Layer 5 of a small transformer language model trained on English Wikipedia (9 layers, counted from 0, width 128).
A neuron's activation on a vector x is GELU(weights . x + bias), where the dot is the dot product.

Input weights of the MLP neurons that the questions are about. A number n stands for n times 0.0022.
n49 (bias 0.014): 481 38 -72 -57 -76 64 -30 17 -32 -97 -51 83 266 -135 58 -247 -112 113 133 73 12 -102 -50 105 -148 -98 -126 123 -128 26 263 -16 -124 -256 -49 81 -105 -4 -132 -63 117 -121 -16 -166 79 88 182 258 98 151 96 137 108 -105 20 -8 -63 63 -100 -257 98 80 -100 -79 8 89 -106 -153 -79 -11 -137 213 62 -184 -8 -27 -4 -125 36 46 20 -282 123 196 138 -277 147 -19 41 74 192 -135 -28 112 170 -39 -77 -92 -152 -20 100 -190 257 -62 -49 -186 -115 -47 -105 -41 -48 -42 153 -32 261 63 39 128 -15 -93 4 177 120 120 163 -259 140 -80
n103 (bias -0.022): -165 -65 112 -107 36 -68 48 -189 125 83 60 37 -40 121 -153 121 23 -4 70 22 -68 -197 -79 84 -93 -286 18 18 -10 -79 -28 101 83 94 -14 -69 147 -101 -26 -208 79 -184 231 17 134 43 -118 -77 77 3 -54 25 -100 38 93 -18 -151 -42 52 -308 -26 80 79 41 -149 -21 -179 -7 184 -112 0 169 -3 -107 -15 31 61 -173 -25 -108 67 -204 52 3 -4 -231 210 144 56 -202 4 82 47 97 80 164 34 79 88 200 90 4 55 -200 77 151 11 159 -112 -125 7 -51 0 -125 -28 162 178 -75 -393 58 31 74 -15 183 -35 -138 159 166
n111 (bias -0.045): 94 -112 -55 174 -10 366 -85 -85 143 76 -17 187 -31 -163 -13 -241 -195 231 187 -10 69 28 -69 112 -117 -42 -173 -51 109 -145 -50 -28 -20 -60 32 -17 -210 -27 152 215 -103 100 71 -231 54 113 -189 -322 178 -27 69 67 -72 -7 27 241 -30 61 -23 -37 181 11 -59 3 108 -57 40 67 -132 -36 -141 110 -20 84 184 -16 62 -42 100 -53 183 -99 20 -86 14 -201 -85 19 57 -83 -91 139 -73 113 -97 -40 52 147 -60 10 -119 92 52 -74 -14 80 -3 -3 -45 -207 190 39 -38 75 -10 -76 -127 75 72 76 36 44 -7 -133 -60 -14 87 -36
n122 (bias -0.005): -51 -20 -6 -120 -9 26 -72 -27 95 91 77 -22 -47 38 -6 169 3 -77 -85 53 -175 -77 -90 -115 119 19 -106 211 96 -67 17 38 6 28 -58 30 65 190 36 177 15 56 17 -64 -17 20 84 -9 -111 -34 -120 108 -143 -122 -55 -118 54 66 31 11 -74 10 -190 -99 -44 -122 94 138 -29 61 78 -23 -105 -54 100 130 -103 47 -97 -11 -112 -121 -22 20 38 -20 -115 -57 -130 -68 184 -101 -59 -17 -165 51 134 -64 -28 -99 0 99 258 -71 45 -31 -52 -43 -32 -33 -3 -147 14 41 -55 137 -116 -23 3 -124 155 89 59 -6 118 124 27 412
n128 (bias -0.000): -138 -31 -18 3 -128 -99 -15 -20 -41 -16 13 84 193 -6 216 -18 -42 -100 75 3 160 188 15 3 -44 21 101 -111 -158 27 -63 -32 -3 25 -24 110 -243 -128 201 129 77 87 44 -6 -16 54 90 -167 128 -121 6 -53 -89 31 187 -32 -22 -66 -123 50 -26 117 -70 -9 -97 87 -63 28 154 79 180 -35 193 88 159 -76 93 12 -71 -102 -114 253 -120 -166 -29 9 -67 -48 7 -56 -101 48 -3 -19 -91 37 -168 102 -9 -44 -25 -20 91 -268 -3 14 -35 47 26 -118 159 3 21 -207 146 24 47 64 119 -123 40 -53 353 3 -235 -194 33 -97
n151 (bias 0.008): 31 60 -9 -78 95 69 57 -33 -78 48 28 -45 140 116 -100 -192 6 92 -160 169 117 64 -64 38 -32 12 -103 -181 128 -131 -56 -51 6 -46 -83 67 49 -16 -39 87 16 -92 -12 118 127 -79 -9 32 -120 3 88 -120 88 -129 272 -3 19 -121 54 68 45 18 -48 -59 92 95 -96 22 -16 -3 210 0 37 -52 32 89 92 83 -44 -103 -37 -164 140 100 -211 3 22 -21 -225 80 13 -134 -19 -100 -61 122 -36 79 151 -52 -212 46 51 40 231 200 159 37 -105 129 -134 33 -9 60 -231 -215 -141 176 -6 -3 155 -43 -118 -66 -165 -3 160 -59
n225 (bias -0.030): -63 -6 176 16 98 67 -253 0 43 -37 193 -64 -282 13 16 164 0 -53 82 -27 -105 62 16 101 47 172 -170 -104 -46 -50 17 75 156 56 -35 -89 134 -182 -73 7 78 -58 107 -156 123 -71 117 -124 83 -187 78 99 -29 -177 -27 -210 62 123 -36 -118 51 199 19 147 -212 -13 -26 -119 23 48 80 30 75 45 126 67 -183 35 20 -46 140 -10 137 165 -195 3 -150 -69 -185 -16 141 -124 -21 57 -65 -52 19 -111 43 224 -159 192 -103 95 -148 130 -153 -189 296 69 -47 -26 72 -101 -100 12 39 -44 67 -24 -13 20 -18 -162 140 -14 35 64
n241 (bias -0.021): -197 66 128 8 -78 -52 -142 -26 -30 47 -5 94 -109 30 -3 23 -65 54 113 48 28 -51 -192 28 72 -84 74 126 -13 15 -81 -162 -78 -16 -16 -236 191 28 171 71 -50 -120 44 -90 79 25 59 218 203 -102 -36 62 133 228 -140 -134 -17 -79 77 30 8 -52 8 71 -67 161 0 -215 -136 131 58 92 -24 -17 -78 21 -64 39 -45 -203 38 -104 -29 152 -101 -5 112 36 -63 -102 65 -52 -95 17 67 32 -37 -11 -62 51 45 -6 -14 -22 25 17 38 0 3 -105 -71 -13 137 36 33 -10 169 53 -134 53 37 14 9 3 -75 -22 102 3
n252 (bias -0.008): 22 -4 -57 94 -159 -38 168 163 -213 -8 48 -39 -76 194 76 -35 204 7 -37 -245 113 73 141 21 -233 -132 45 -138 25 -111 -7 -190 -142 259 -57 245 40 60 -70 74 -182 -26 41 25 -33 -11 -18 -300 -63 -157 8 -118 54 33 67 216 -20 -174 -62 136 -122 92 -69 -132 -183 77 -144 -70 -41 186 -57 -19 -44 -154 80 253 121 -14 -76 40 -86 -207 58 -199 -206 18 82 -141 -70 -7 357 164 145 -67 8 -40 -90 169 -140 55 65 -160 27 59 111 182 119 67 133 15 105 -50 169 -169 -22 -17 40 0 82 30 15 -70 -113 45 270 -88 171 -178
n253 (bias -0.001): -9 -55 72 253 -13 63 51 -115 -54 176 -28 -27 186 19 -172 -62 -50 108 -149 165 -51 -177 -58 33 76 120 -35 -116 -141 47 -31 -128 52 -34 -27 0 28 -35 111 28 51 -42 101 -55 -153 -102 175 -88 100 -3 -185 -6 -104 65 -107 94 218 -60 104 -84 94 -32 -52 18 39 142 128 97 182 60 112 80 6 -78 254 21 3 66 -6 58 -9 0 31 -64 -239 -40 -28 -42 -178 34 -62 -123 335 -63 -251 136 -55 130 -71 -50 43 -207 -136 -62 -156 6 85 -44 16 -78 25 -103 80 -124 -151 -3 -65 86 -36 84 -37 -28 -17 86 25 -80 144 147
n276 (bias -0.050): 56 118 -63 33 92 47 90 7 116 -77 -112 48 29 116 58 -148 -71 68 -31 -32 -89 22 -119 80 -96 -18 -253 -59 -12 61 -124 -99 -6 18 -30 160 206 -3 143 12 16 124 13 18 -149 16 -67 -152 19 -166 6 -22 12 -6 -13 138 56 69 39 9 87 -35 36 66 -198 12 -71 -109 -44 -45 -24 16 -77 259 154 48 -261 104 -64 18 -44 52 198 158 55 -114 6 38 -239 -43 -35 -19 -6 66 51 34 94 -47 -25 -169 161 56 -180 -77 -151 122 128 -34 185 -172 -198 -9 -177 -28 62 -55 141 129 -69 -67 152 78 88 -306 70 57 78 -99
n293 (bias -0.021): -94 -64 3 114 103 13 -16 21 59 167 39 56 7 -188 13 99 -142 -52 13 121 163 27 -70 -133 -6 207 -3 125 -54 -168 101 33 3 -164 -16 -111 -87 3 24 173 -67 -7 -13 169 26 -93 109 136 127 -35 -70 88 38 -100 -59 62 50 -46 178 207 3 -232 -38 50 101 -42 -49 -26 -258 -31 41 73 -110 248 155 91 -23 103 170 -26 56 58 74 -48 -94 -191 -69 90 107 64 -14 -168 -114 -287 -134 32 -120 126 0 -84 -57 7 61 23 -78 237 -131 62 -7 27 13 22 -244 -83 -98 -55 -55 -222 -113 60 -45 264 -85 53 -6 147 -109 -66
n334 (bias 0.000): 80 82 0 -10 -58 81 -32 46 138 76 -161 112 127 -179 102 143 -44 37 123 -214 283 93 -33 -13 79 -84 27 61 -36 -63 -127 -21 49 102 48 114 119 3 108 -277 103 -92 -148 -43 -235 -31 59 -56 -90 43 -68 -3 -43 -7 78 -77 99 -44 92 -46 183 106 -166 -22 -121 73 27 -244 -80 90 -91 126 -79 91 -24 -6 86 -74 123 -13 -249 -108 -30 82 69 -20 71 -38 42 66 -97 71 90 -64 -310 175 -59 -14 -166 -166 127 -95 -38 153 31 167 24 -67 31 -66 -64 -201 98 -17 13 28 36 173 188 -48 -296 47 164 -58 -86 -234 35 -57
n336 (bias -0.012): 159 59 116 78 198 20 45 197 182 -134 7 67 -192 -263 -217 45 -70 -36 53 -224 112 21 -62 67 -79 -58 215 57 -26 -273 7 -199 69 -73 -58 -138 -3 0 -161 20 -106 -17 185 154 7 140 -79 -191 -73 -109 -20 80 105 46 17 192 230 70 62 -7 45 -102 55 19 -52 132 -67 -181 -147 129 3 92 20 101 -7 -71 72 0 -99 -112 0 -171 -66 -105 -121 33 -239 86 -99 17 121 -74 -24 -37 138 -115 94 34 123 -202 -36 176 138 93 31 143 27 -134 -116 101 54 113 63 -3 -94 25 -33 75 13 -10 141 110 -222 -88 36 34 0 -43
n351 (bias -0.002): 22 14 -42 36 86 63 74 65 -92 131 -157 108 116 180 32 -21 -114 199 -4 241 -45 15 118 66 -82 -67 81 -81 47 72 174 71 258 -50 -102 15 -83 26 -294 62 -149 7 -128 -100 0 -7 -54 220 -109 194 -212 -95 -89 -105 -59 0 -245 102 100 -40 185 116 -68 -42 -79 65 -47 -66 44 144 -7 -242 -4 167 -180 -204 -194 -53 -138 -36 -73 68 21 -4 369 -239 -140 -107 -69 76 193 -7 139 -96 -23 -284 82 222 94 112 185 73 181 152 117 3 70 -11 71 -186 -118 -145 -128 -89 22 -34 69 -89 14 11 36 95 28 30 -187 105 -84 -105
n358 (bias -0.029): -123 243 9 -126 -104 -28 -193 78 130 -180 139 -18 88 149 -70 -56 -35 -52 -260 -45 -28 118 51 -141 -41 -21 -176 -71 3 -84 104 -22 -161 55 -53 -121 -12 28 -10 -40 -183 110 50 -81 99 176 70 80 -46 -33 0 -181 -60 -101 59 9 -14 80 -42 58 54 52 120 -36 121 -3 -21 71 -3 -21 45 79 9 -26 -51 113 180 195 -41 -221 -3 -106 36 63 -29 -138 -124 -88 -68 43 13 99 45 -37 -32 -18 174 88 -46 18 -160 -126 230 -134 10 -101 -90 -132 -22 -6 239 248 114 47 90 -9 30 128 -107 79 145 -77 -124 6 121 16 3 -59
n436 (bias -0.018): -104 168 29 -23 104 -10 -46 -114 -65 31 -68 -78 42 24 183 190 106 40 13 56 90 196 17 -55 127 -219 61 55 -140 -165 -132 -181 -10 217 -134 -105 -107 -79 -89 -115 59 191 -113 10 197 -41 137 -18 125 -100 -48 125 -93 -188 -109 171 -64 150 -23 10 56 84 -192 -59 -202 -44 192 -224 156 -285 92 55 -17 -81 101 0 135 -7 160 -110 34 -143 -10 30 24 -188 -218 0 307 -194 53 102 -24 -62 146 -144 33 -24 3 27 -86 -32 144 40 7 71 106 -3 -90 145 -89 -39 113 45 31 92 -64 -45 -75 -56 -73 119 22 83 -43 -171 49 -33
n485 (bias -0.012): 54 -179 -93 13 43 -137 71 -88 -52 -83 0 -102 -165 143 -38 73 -67 -29 13 -136 -98 -146 255 -70 45 -59 -16 16 -227 -84 48 -46 57 -44 90 110 -38 -72 -98 51 30 46 32 82 10 -39 171 27 90 63 118 48 -192 108 -253 -317 -29 100 91 70 193 4 110 62 40 22 154 170 -132 -155 16 -53 48 -117 -126 158 168 -43 -102 -13 -55 -57 104 -38 83 16 217 82 -153 -95 -207 237 30 127 136 44 -50 101 -118 -73 3 189 33 64 133 -18 123 -55 23 -23 169 202 -15 -39 -13 -187 -10 -85 -3 -56 0 26 46 -69 -16 -211 -3 27
n504 (bias 0.002): -151 107 -41 -21 -61 -93 -24 -26 25 -22 -110 180 -112 71 139 57 -17 25 161 -40 -47 4 -135 -185 110 123 -11 -11 121 53 -63 -94 -56 -105 -211 98 231 198 140 335 -90 -65 85 -128 -177 148 122 121 -253 -7 187 32 45 -192 -50 -25 -63 -4 -131 -105 234 44 -241 24 156 7 120 -49 46 7 -99 14 -108 -37 87 211 -127 7 -188 28 92 132 73 97 22 -105 85 121 0 -150 220 89 15 -54 -127 0 -27 -75 -77 -263 69 85 -18 -25 0 55 -43 163 -148 -302 53 147 13 -118 -39 -90 108 122 -164 -98 38 262 23 -36 42 102 88 -38

Each question shows a token from some text and the vector x that enters the MLP there. A number n stands for n times 0.0091.

" dest": 212 -140 115 -61 53 -18 4 75 184 3 -86 53 119 90 -165 88 88 -40 -27 -38 17 51 -128 -177 70 -87 34 240 100 15 -16 -115 -241 -136 -51 34 139 -80 -141 -29 -83 -156 -135 0 -64 -79 -15 -97 -9 -59 53 24 -194 191 19 39 -115 -10 48 244 43 101 127 85 322 39 -100 97 11 -79 112 -151 197 -81 -187 96 143 -178 249 200 164 26 -101 -13 73 90 46 -136 -206 -106 -43 -210 58 -171 -44 25 209 89 86 -9 -203 156 -53 208 -135 -311 -68 65 28 4 -267 26 189 46 99 -43 -1 -189 91 -63 -24 -212 140 -106 84 105 -74 -39
Which two neurons fire most, strongest first? n485, n151

"ond": 4 -48 -9 89 -32 -160 -1 186 262 40 -24 53 -90 -13 -258 125 94 -101 28 79 -208 -114 5 -285 129 9 117 289 -29 -152 -124 131 -74 -110 -175 75 70 97 -32 -23 -105 -95 -88 -95 -116 -3 -137 44 -55 50 312 -183 -53 31 188 -14 -10 -50 -155 212 116 220 52 -96 104 -2 156 -4 21 -65 -108 79 87 -98 -100 108 58 66 127 135 85 -7 69 -20 37 190 136 -109 -127 -11 -170 -141 55 -238 -108 106 119 163 -142 -122 -55 192 16 108 -104 -148 -139 72 6 -120 -103 -237 161 93 -25 27 172 -234 -2 194 -102 -10 186 12 -14 233 -134 -183
Which of these neurons fires most? n504

" ship": 113 -151 4 -44 79 -105 -98 97 137 170 -75 51 148 107 -240 105 207 101 -112 -37 -63 -38 -22 -178 140 -51 -41 164 94 -86 -69 -58 -238 -94 -52 82 151 126 -161 -15 -70 50 147 18 -87 -143 -3 78 33 -191 276 93 -141 75 -123 -34 -81 -50 -46 219 72 181 97 33 271 -65 62 114 64 -218 -64 30 161 -103 -156 -65 159 40 145 180 27 -63 -193 -45 112 -52 -34 -29 -153 -30 -10 -131 188 -9 0 141 -53 -37 133 95 -273 67 -121 98 -140 -271 -67 87 -13 -77 -135 -169 138 175 93 50 60 -175 85 137 -137 -222 208 -68 134 42 -219 -167
The most active neuron and its activation: n485, at about 2.9

" has": 180 -189 137 122 239 -61 44 46 222 -86 -94 23 -32 174 -154 94 139 -30 -80 89 -78 58 -62 -58 75 -164 -61 242 108 131 -142 155 -212 -74 -143 -12 72 -52 -128 -187 52 150 -39 -216 -32 -42 81 61 4 14 159 164 50 -19 27 53 -103 -87 3 124 156 147 128 -96 38 81 -21 59 -36 -68 38 -5 291 87 -117 61 77 -15 283 15 100 44 11 -144 -108 173 -76 -87 -224 -36 -117 -198 -20 -100 55 58 160 161 144 -12 -85 -27 -196 47 -174 -75 -157 44 52 -219 -126 -249 -118 6 14 18 74 -166 -6 66 -10 -294 72 6 -66 162 54 -188
Which of these neurons fires most? n225

"ele": 78 -274 99 58 86 -175 90 37 64 -78 -88 -98 156 178 -112 95 111 -152 22 -3 49 27 -15 -252 84 -118 145 233 233 -92 -183 30 -224 -212 -227 -1 141 98 99 -18 4 -115 45 -109 -116 65 -56 288 -229 32 162 10 -75 45 56 51 -135 -133 22 5 -19 137 -80 31 256 2 87 8 -101 -88 -123 196 226 -134 -129 239 2 66 263 7 103 -41 69 32 -42 9 -4 -92 -206 -161 -116 -221 132 -83 -84 122 120 137 -87 -77 -100 -32 176 17 -209 -86 10 132 -103 -91 -76 -38 18 -20 156 138 -32 -200 52 33 -67 -100 171 69 133 -1 33 -160
Which two neurons fire most, strongest first? n504, n49

"ed": 9 5 -29 -96 155 -147 22 151 153 -90 128 79 11 77 -312 91 129 -37 -65 1 -111 29 -172 -79 125 -168 155 309 -36 -128 -13 28 -129 -175 -84 135 122 -147 -134 25 -150 230 64 -53 -25 -168 -7 -27 -51 -91 273 9 -147 58 130 6 -5 -110 46 239 -23 134 -89 -1 56 3 21 -80 -1 -82 135 -34 196 -123 -110 -114 7 165 33 109 160 230 -1 -52 32 -8 76 -23 -256 -27 -42 -218 -39 -94 142 -21 132 150 46 -74 -206 -23 -105 76 -63 -132 -39 177 19 -151 -74 -215 88 -22 19 72 149 -93 230 144 -113 -207 227 66 -32 148 -130 -149
The most active neuron and its activation: n128, at about 1.3

"ured": 78 42 -53 -159 151 -70 -9 121 114 -131 48 69 46 111 -318 108 201 -31 -25 82 -103 85 -97 -198 44 -56 148 297 -14 -225 -82 -20 -92 -146 -65 30 53 -143 -133 -24 -206 215 3 80 45 -194 -25 0 -46 -84 288 86 -109 17 119 98 -53 -60 43 140 -74 180 -12 -49 187 31 84 -16 -15 -147 47 47 174 -13 -126 -119 55 76 85 102 176 163 -39 -103 144 28 87 40 -294 -133 3 -185 -20 -43 159 108 226 167 -28 -128 -197 -43 -89 61 -43 -197 -85 49 -74 -96 -109 -241 24 -27 52 -22 47 -87 163 91 -92 -122 305 102 -23 181 -174 -150
Which two neurons fire most, strongest first? n336, n358

" Re": -25 -80 63 49 259 -5 46 44 96 -70 -60 0 9 59 -243 76 252 -102 5 16 -98 26 -113 -203 194 -136 134 172 97 -111 -112 94 -199 -229 -65 10 146 -148 -116 -168 32 -26 22 11 8 45 -78 33 -134 19 51 -53 -114 77 144 97 -121 -6 -8 73 -15 295 -14 44 109 32 67 -29 -164 -170 -105 114 223 -112 -132 126 -4 70 217 203 66 6 12 -131 32 -41 11 -90 -179 134 -127 -229 96 5 66 130 178 174 12 -77 -139 153 -73 108 -68 -217 1 205 -96 -174 -136 -279 97 82 32 149 113 -102 41 -89 95 -116 163 118 -95 77 -19 -243
Which two neurons fire most, strongest first? n103, n151

" Sa": 51 -77 89 123 14 -139 -24 60 122 -63 -56 -6 78 66 -312 164 211 54 154 66 -176 1 -53 -204 136 4 -20 280 -14 -147 -194 32 -252 -63 100 35 114 -36 -78 -20 148 -54 -12 -110 -133 -25 -127 65 -112 -33 20 -49 -97 83 97 54 -18 -207 28 172 -4 195 36 -7 54 -59 173 114 -55 -150 0 -24 275 -76 -145 0 65 185 215 -33 83 -140 102 -2 -6 101 64 122 -177 193 -131 -267 0 15 17 37 303 146 81 16 -111 178 -41 105 -156 -332 -62 26 -3 -150 -65 -111 37 137 -66 122 -155 -140 116 75 -146 -66 68 -80 12 -113 -18 -132
The most active neuron and its activation: n485, at about 2

"2": 155 53 12 60 12 -36 85 207 8 70 34 198 38 81 -142 54 131 -53 -135 97 -140 17 -29 -76 35 -9 147 286 167 -178 -149 81 -58 -64 -16 123 162 59 -220 -44 -127 141 57 -127 -24 -49 -228 -109 -56 -45 332 -2 -112 15 24 5 -100 -19 -190 143 146 172 -112 -261 42 109 27 -53 -140 -124 -181 8 219 -75 -126 55 89 181 189 103 28 27 19 -12 53 -2 -99 -17 -214 47 -123 -205 163 -113 66 143 18 101 32 54 -284 1 58 117 -60 4 -87 55 -210 -203 -110 -48 -4 108 129 62 -66 -85 118 129 -41 -187 83 160 -28 -101 -122 -187
The most active neuron and its activation: n151, at about 2.7

"ers": 54 -25 -64 -121 1 -141 -68 106 134 18 -62 7 57 191 -219 172 234 -11 -57 12 -26 100 -91 -61 73 -71 137 297 136 -1 -76 57 -219 -153 -130 22 102 -23 26 -136 -22 62 32 -211 38 -26 19 23 -113 -30 214 -81 -34 62 75 -32 -77 -95 32 130 -77 51 31 29 214 88 98 -53 -40 1 -2 130 240 -187 -86 -28 111 168 104 89 160 30 -50 -51 35 -98 -27 -47 -217 -30 -108 -328 -32 -59 115 148 253 126 -73 -34 -90 67 -138 51 -194 -251 54 230 -161 -102 -148 -224 162 75 -106 127 79 -124 16 84 -42 -176 233 72 -59 36 8 -286
The most active neuron and its activation: n241, at about 3

"ir": 77 -27 172 -41 -185 -137 50 96 73 147 46 28 23 111 -93 19 140 25 125 -81 -21 108 -115 -130 120 -119 140 256 -20 45 -144 -58 -200 -184 -201 13 140 70 24 -117 -12 37 -48 -36 -44 138 -194 160 78 -116 246 -42 -162 98 66 -54 -59 -139 -224 106 112 384 -61 -94 255 -14 121 71 -6 -106 -162 65 176 -146 -109 -18 52 70 174 9 207 39 19 11 -175 127 -19 67 -200 -1 -127 -228 119 -123 68 61 91 -30 -30 -122 -99 100 48 141 -131 -214 34 117 -4 -44 -181 -85 156 157 21 -13 56 -28 26 81 -156 -303 121 113 18 -62 -165 -187
The three highest activations, in order: n241, n504, n334

" an": 234 -68 90 155 132 51 188 -11 119 -158 -41 105 -72 132 -138 95 157 -36 -97 181 -102 -76 -60 57 82 -30 18 259 53 -31 -70 110 -264 -51 -25 17 69 -267 -204 21 -116 169 35 -53 -88 -2 -93 -116 -44 -170 75 31 -115 -12 211 98 -76 63 5 66 158 203 -95 20 116 -101 38 -89 23 -210 -46 38 244 77 -6 -85 4 -101 166 -214 185 54 97 -222 23 57 -15 -69 -199 -36 -171 -194 48 -84 45 43 112 299 -38 -65 -181 52 -12 89 -69 -208 -61 70 -8 -247 -111 -83 20 130 9 68 71 -27 155 65 52 -242 201 46 -15 -18 86 -226
The most active neuron and its activation: n111, at about 5.4

"ream": -5 -48 -90 -10 18 -131 158 209 54 17 49 71 -114 112 -146 104 121 -27 28 183 -88 68 -112 -207 96 -50 104 226 220 -58 -247 -50 -202 20 -114 4 159 -12 -104 -62 -73 -38 -65 -102 84 46 -147 122 -58 0 213 37 91 126 29 -94 -165 -102 -11 107 142 102 172 38 239 75 178 17 -32 -135 -139 78 66 -179 -135 -10 114 74 227 26 105 -71 61 21 -39 91 136 -228 -196 -162 -160 -212 -93 -165 11 158 129 177 14 -13 -110 62 -56 162 -95 -166 -43 200 -76 -100 -174 -147 117 31 -94 27 180 -48 -23 -49 -125 -148 253 171 2 103 -60 -296
Which of these neurons fires most? n241

"al": 52 -51 -12 -4 93 -247 157 98 -98 -33 -71 156 163 124 -302 128 153 -147 -48 64 4 54 -99 -120 134 -96 219 239 103 -116 -68 -84 -162 -132 -207 3 58 -83 -25 -34 -16 15 -93 -157 -18 -65 -113 83 -32 -48 164 -165 -11 140 -165 92 -79 -9 62 133 -121 236 -63 10 56 -48 106 43 -47 -76 -125 126 179 -67 49 -76 -28 65 86 254 192 -36 -9 111 51 74 44 -72 -83 -52 -197 -290 -78 -149 36 108 218 180 33 65 -35 63 -28 96 -36 -167 -12 114 -141 -132 -150 -82 199 14 -45 35 39 -108 39 -16 -127 -149 357 148 166 56 14 -318
Which two neurons fire most, strongest first? n241, n49

" and": 69 -58 65 180 115 -78 40 110 167 -3 101 157 150 64 -259 83 36 -115 -68 34 -16 26 -71 -27 270 14 5 111 -12 -68 -20 101 -47 -28 -91 -22 78 -90 -131 -232 30 169 -40 -29 -4 111 -31 -140 130 -27 96 186 -28 27 24 123 -107 -121 -107 142 147 182 -25 -31 88 18 -17 -165 -103 -224 -69 32 411 -11 -181 142 46 144 198 67 20 89 53 46 37 17 -56 -115 -93 -215 -151 -310 70 -114 88 29 123 92 39 -75 -184 -12 5 204 -236 -194 -57 62 39 -198 -127 -128 33 94 -74 55 -10 -6 -35 2 -149 -254 60 61 16 21 67 -178
The most active neuron and its activation: n436, at about 3.2

"its": 82 20 36 -6 -33 -43 14 126 117 -39 -43 105 135 14 -50 224 257 -29 -112 20 16 103 2 -144 51 57 196 207 15 -25 -49 72 -45 -20 -216 80 -59 -150 69 -85 118 124 -4 -181 -30 15 73 28 -191 -111 288 -73 -70 56 -23 21 -50 -153 51 189 -218 127 -118 35 250 20 28 24 -95 24 -2 49 234 -152 -95 -13 153 -73 79 39 132 104 -80 -4 35 145 69 -103 -186 141 -120 -339 -134 -279 75 73 273 167 12 -53 -78 -47 -113 57 -282 -102 -24 83 -198 -129 -51 -264 74 28 -124 73 -15 -184 -14 113 -59 -186 257 1 -38 68 -71 -71
Which of these neurons fires most? n128

"aces": 73 19 7 53 107 -192 -10 208 86 4 -114 34 71 57 -132 155 201 -37 -24 51 -159 116 -53 -150 75 -71 59 251 20 -37 -106 42 -74 108 -171 -47 50 -5 -67 -42 -47 209 -43 15 60 -51 85 -80 -42 -7 168 14 79 123 58 -91 -82 -53 -57 -28 71 243 82 -12 239 59 -80 27 -174 -29 101 -24 278 -118 -189 -52 57 65 176 95 234 45 -106 -21 36 47 25 -139 -257 -99 -1 -168 24 -27 -112 72 155 158 -64 -8 -87 36 -86 81 -229 -224 -138 145 -74 -234 -245 -207 -49 -24 63 199 274 -205 58 48 -33 -322 130 -64 53 172 -131 -120
Which of these neurons fires most? n351

" p": 156 -115 -93 -51 202 -50 89 112 50 -14 -147 91 -35 59 -176 131 109 -140 -189 251 2 72 -130 138 107 -106 111 261 11 53 -224 83 -225 -106 -95 18 87 38 -40 -63 -24 -75 -38 93 48 84 -137 -20 -107 -44 56 106 -166 65 129 51 -103 188 -30 86 154 259 84 -26 252 6 90 -77 -53 -156 -20 94 252 16 -141 18 50 145 131 27 53 -41 -107 -177 218 -26 -70 -107 -172 104 57 -268 -59 -60 65 58 129 158 68 80 -277 -21 -128 -37 -92 -195 -49 71 -34 -169 -180 -216 -139 3 21 53 97 -65 109 107 -33 -209 173 -45 15 23 47 -205
Which of these neurons fires most? n351

"ak": 145 -13 -30 -41 -245 -15 99 208 69 85 -81 139 -64 -32 -37 96 118 -47 22 188 -109 97 -52 -38 144 85 55 289 125 11 -177 -25 -166 22 -192 41 82 -66 -7 -80 -83 51 -69 -30 -136 -47 -214 179 -108 -121 345 -4 35 -24 35 -83 -99 -121 -2 110 38 155 67 15 385 -62 65 20 -76 -44 -124 34 131 -115 -108 142 7 -54 171 -42 65 48 28 -4 -71 178 19 -81 -296 110 -181 -228 -23 -211 -24 84 154 192 97 -80 -254 55 54 107 -206 -152 -105 154 -135 -160 -96 -60 83 109 -79 -26 104 -12 66 153 -59 -98 275 41 -33 -89 -50 -194
The three highest activations, in order: n504, n151, n334

"1": -2 -19 -43 236 140 -62 224 84 -1 -16 23 71 286 120 -248 124 184 -72 -169 -25 -119 41 -52 -19 96 -78 125 100 164 -71 -94 32 -40 3 -89 146 151 3 -102 -70 -77 213 -23 -160 -9 -19 -89 -72 21 -224 223 74 -94 122 58 65 -47 -20 -7 176 31 206 -46 -244 -3 85 -5 24 -70 51 -145 135 249 -178 -200 233 67 107 124 121 61 -25 26 -98 38 60 17 39 -224 -56 -131 -244 117 -64 43 51 -140 75 31 26 -151 -158 -39 89 -266 -173 -6 -4 -16 -212 -137 -168 40 73 -22 179 -15 -155 165 95 -152 -240 -16 133 -13 -38 127 -166
The most active neuron and its activation: n252, at about 7

"i": 98 48 51 54 -53 -125 -58 61 169 -4 -77 53 64 17 -121 184 202 -125 14 -82 -39 59 -69 -39 39 -58 74 195 -98 -124 -82 82 -200 -149 -66 -39 2 -60 -84 -55 -26 223 80 -312 -108 -73 -182 40 -182 20 275 -185 -184 26 -1 91 -49 -240 15 189 83 308 -35 30 56 39 131 56 141 12 -43 54 232 -149 -81 -55 125 -79 156 193 232 99 63 30 69 114 62 98 -84 248 -148 -285 1 -106 -64 139 89 249 33 -79 -82 5 -62 29 -105 -213 -24 38 -65 -125 -134 -75 126 96 -170 -45 59 -149 -23 132 -216 -30 217 70 -17 -14 -104 -157
Which two neurons fire most, strongest first? n334, n253

" Cont": 81 -125 -137 -35 135 -36 41 92 131 -182 -23 121 79 129 -154 -21 258 -185 -164 38 -72 -122 -2 -135 105 -146 146 229 -10 -267 -196 -41 -320 -210 12 167 146 -20 -90 -4 -71 -61 133 -37 57 -8 -198 -59 75 61 34 14 -105 -75 93 118 -87 -81 45 232 179 210 12 -18 19 38 50 -78 -25 -202 -100 25 134 31 -89 213 -20 68 280 202 222 132 -19 -42 6 18 -55 -42 -142 66 -257 -164 -103 -80 -48 207 158 83 -65 -11 -181 132 -22 95 -68 -36 -26 -16 -12 -195 -43 -98 -8 84 27 144 19 -116 18 -7 -45 -172 210 149 14 208 -64 -86
The most active neuron and its activation: n293, at about 1.7

" Nor": 57 -37 -4 83 -19 12 31 12 212 -11 -115 5 -22 139 -153 68 124 15 129 97 -200 88 -57 -65 66 -49 89 225 99 -148 -249 89 -180 -80 -5 88 127 -30 -178 -27 47 -39 -54 -197 -73 69 -122 9 53 -122 132 -14 -9 8 101 15 -80 -114 -22 162 8 83 20 107 71 -245 136 -57 44 -181 -4 -33 150 -127 -36 69 94 252 246 -10 -8 -22 -30 -40 62 243 47 -113 -80 158 -171 -233 -47 -134 35 30 183 165 76 -190 -321 241 -38 111 -25 -306 -34 104 -174 -98 -56 -106 95 335 -37 46 47 -177 47 144 -138 -212 157 140 42 -74 18 -163
Which of these neurons fires most? n151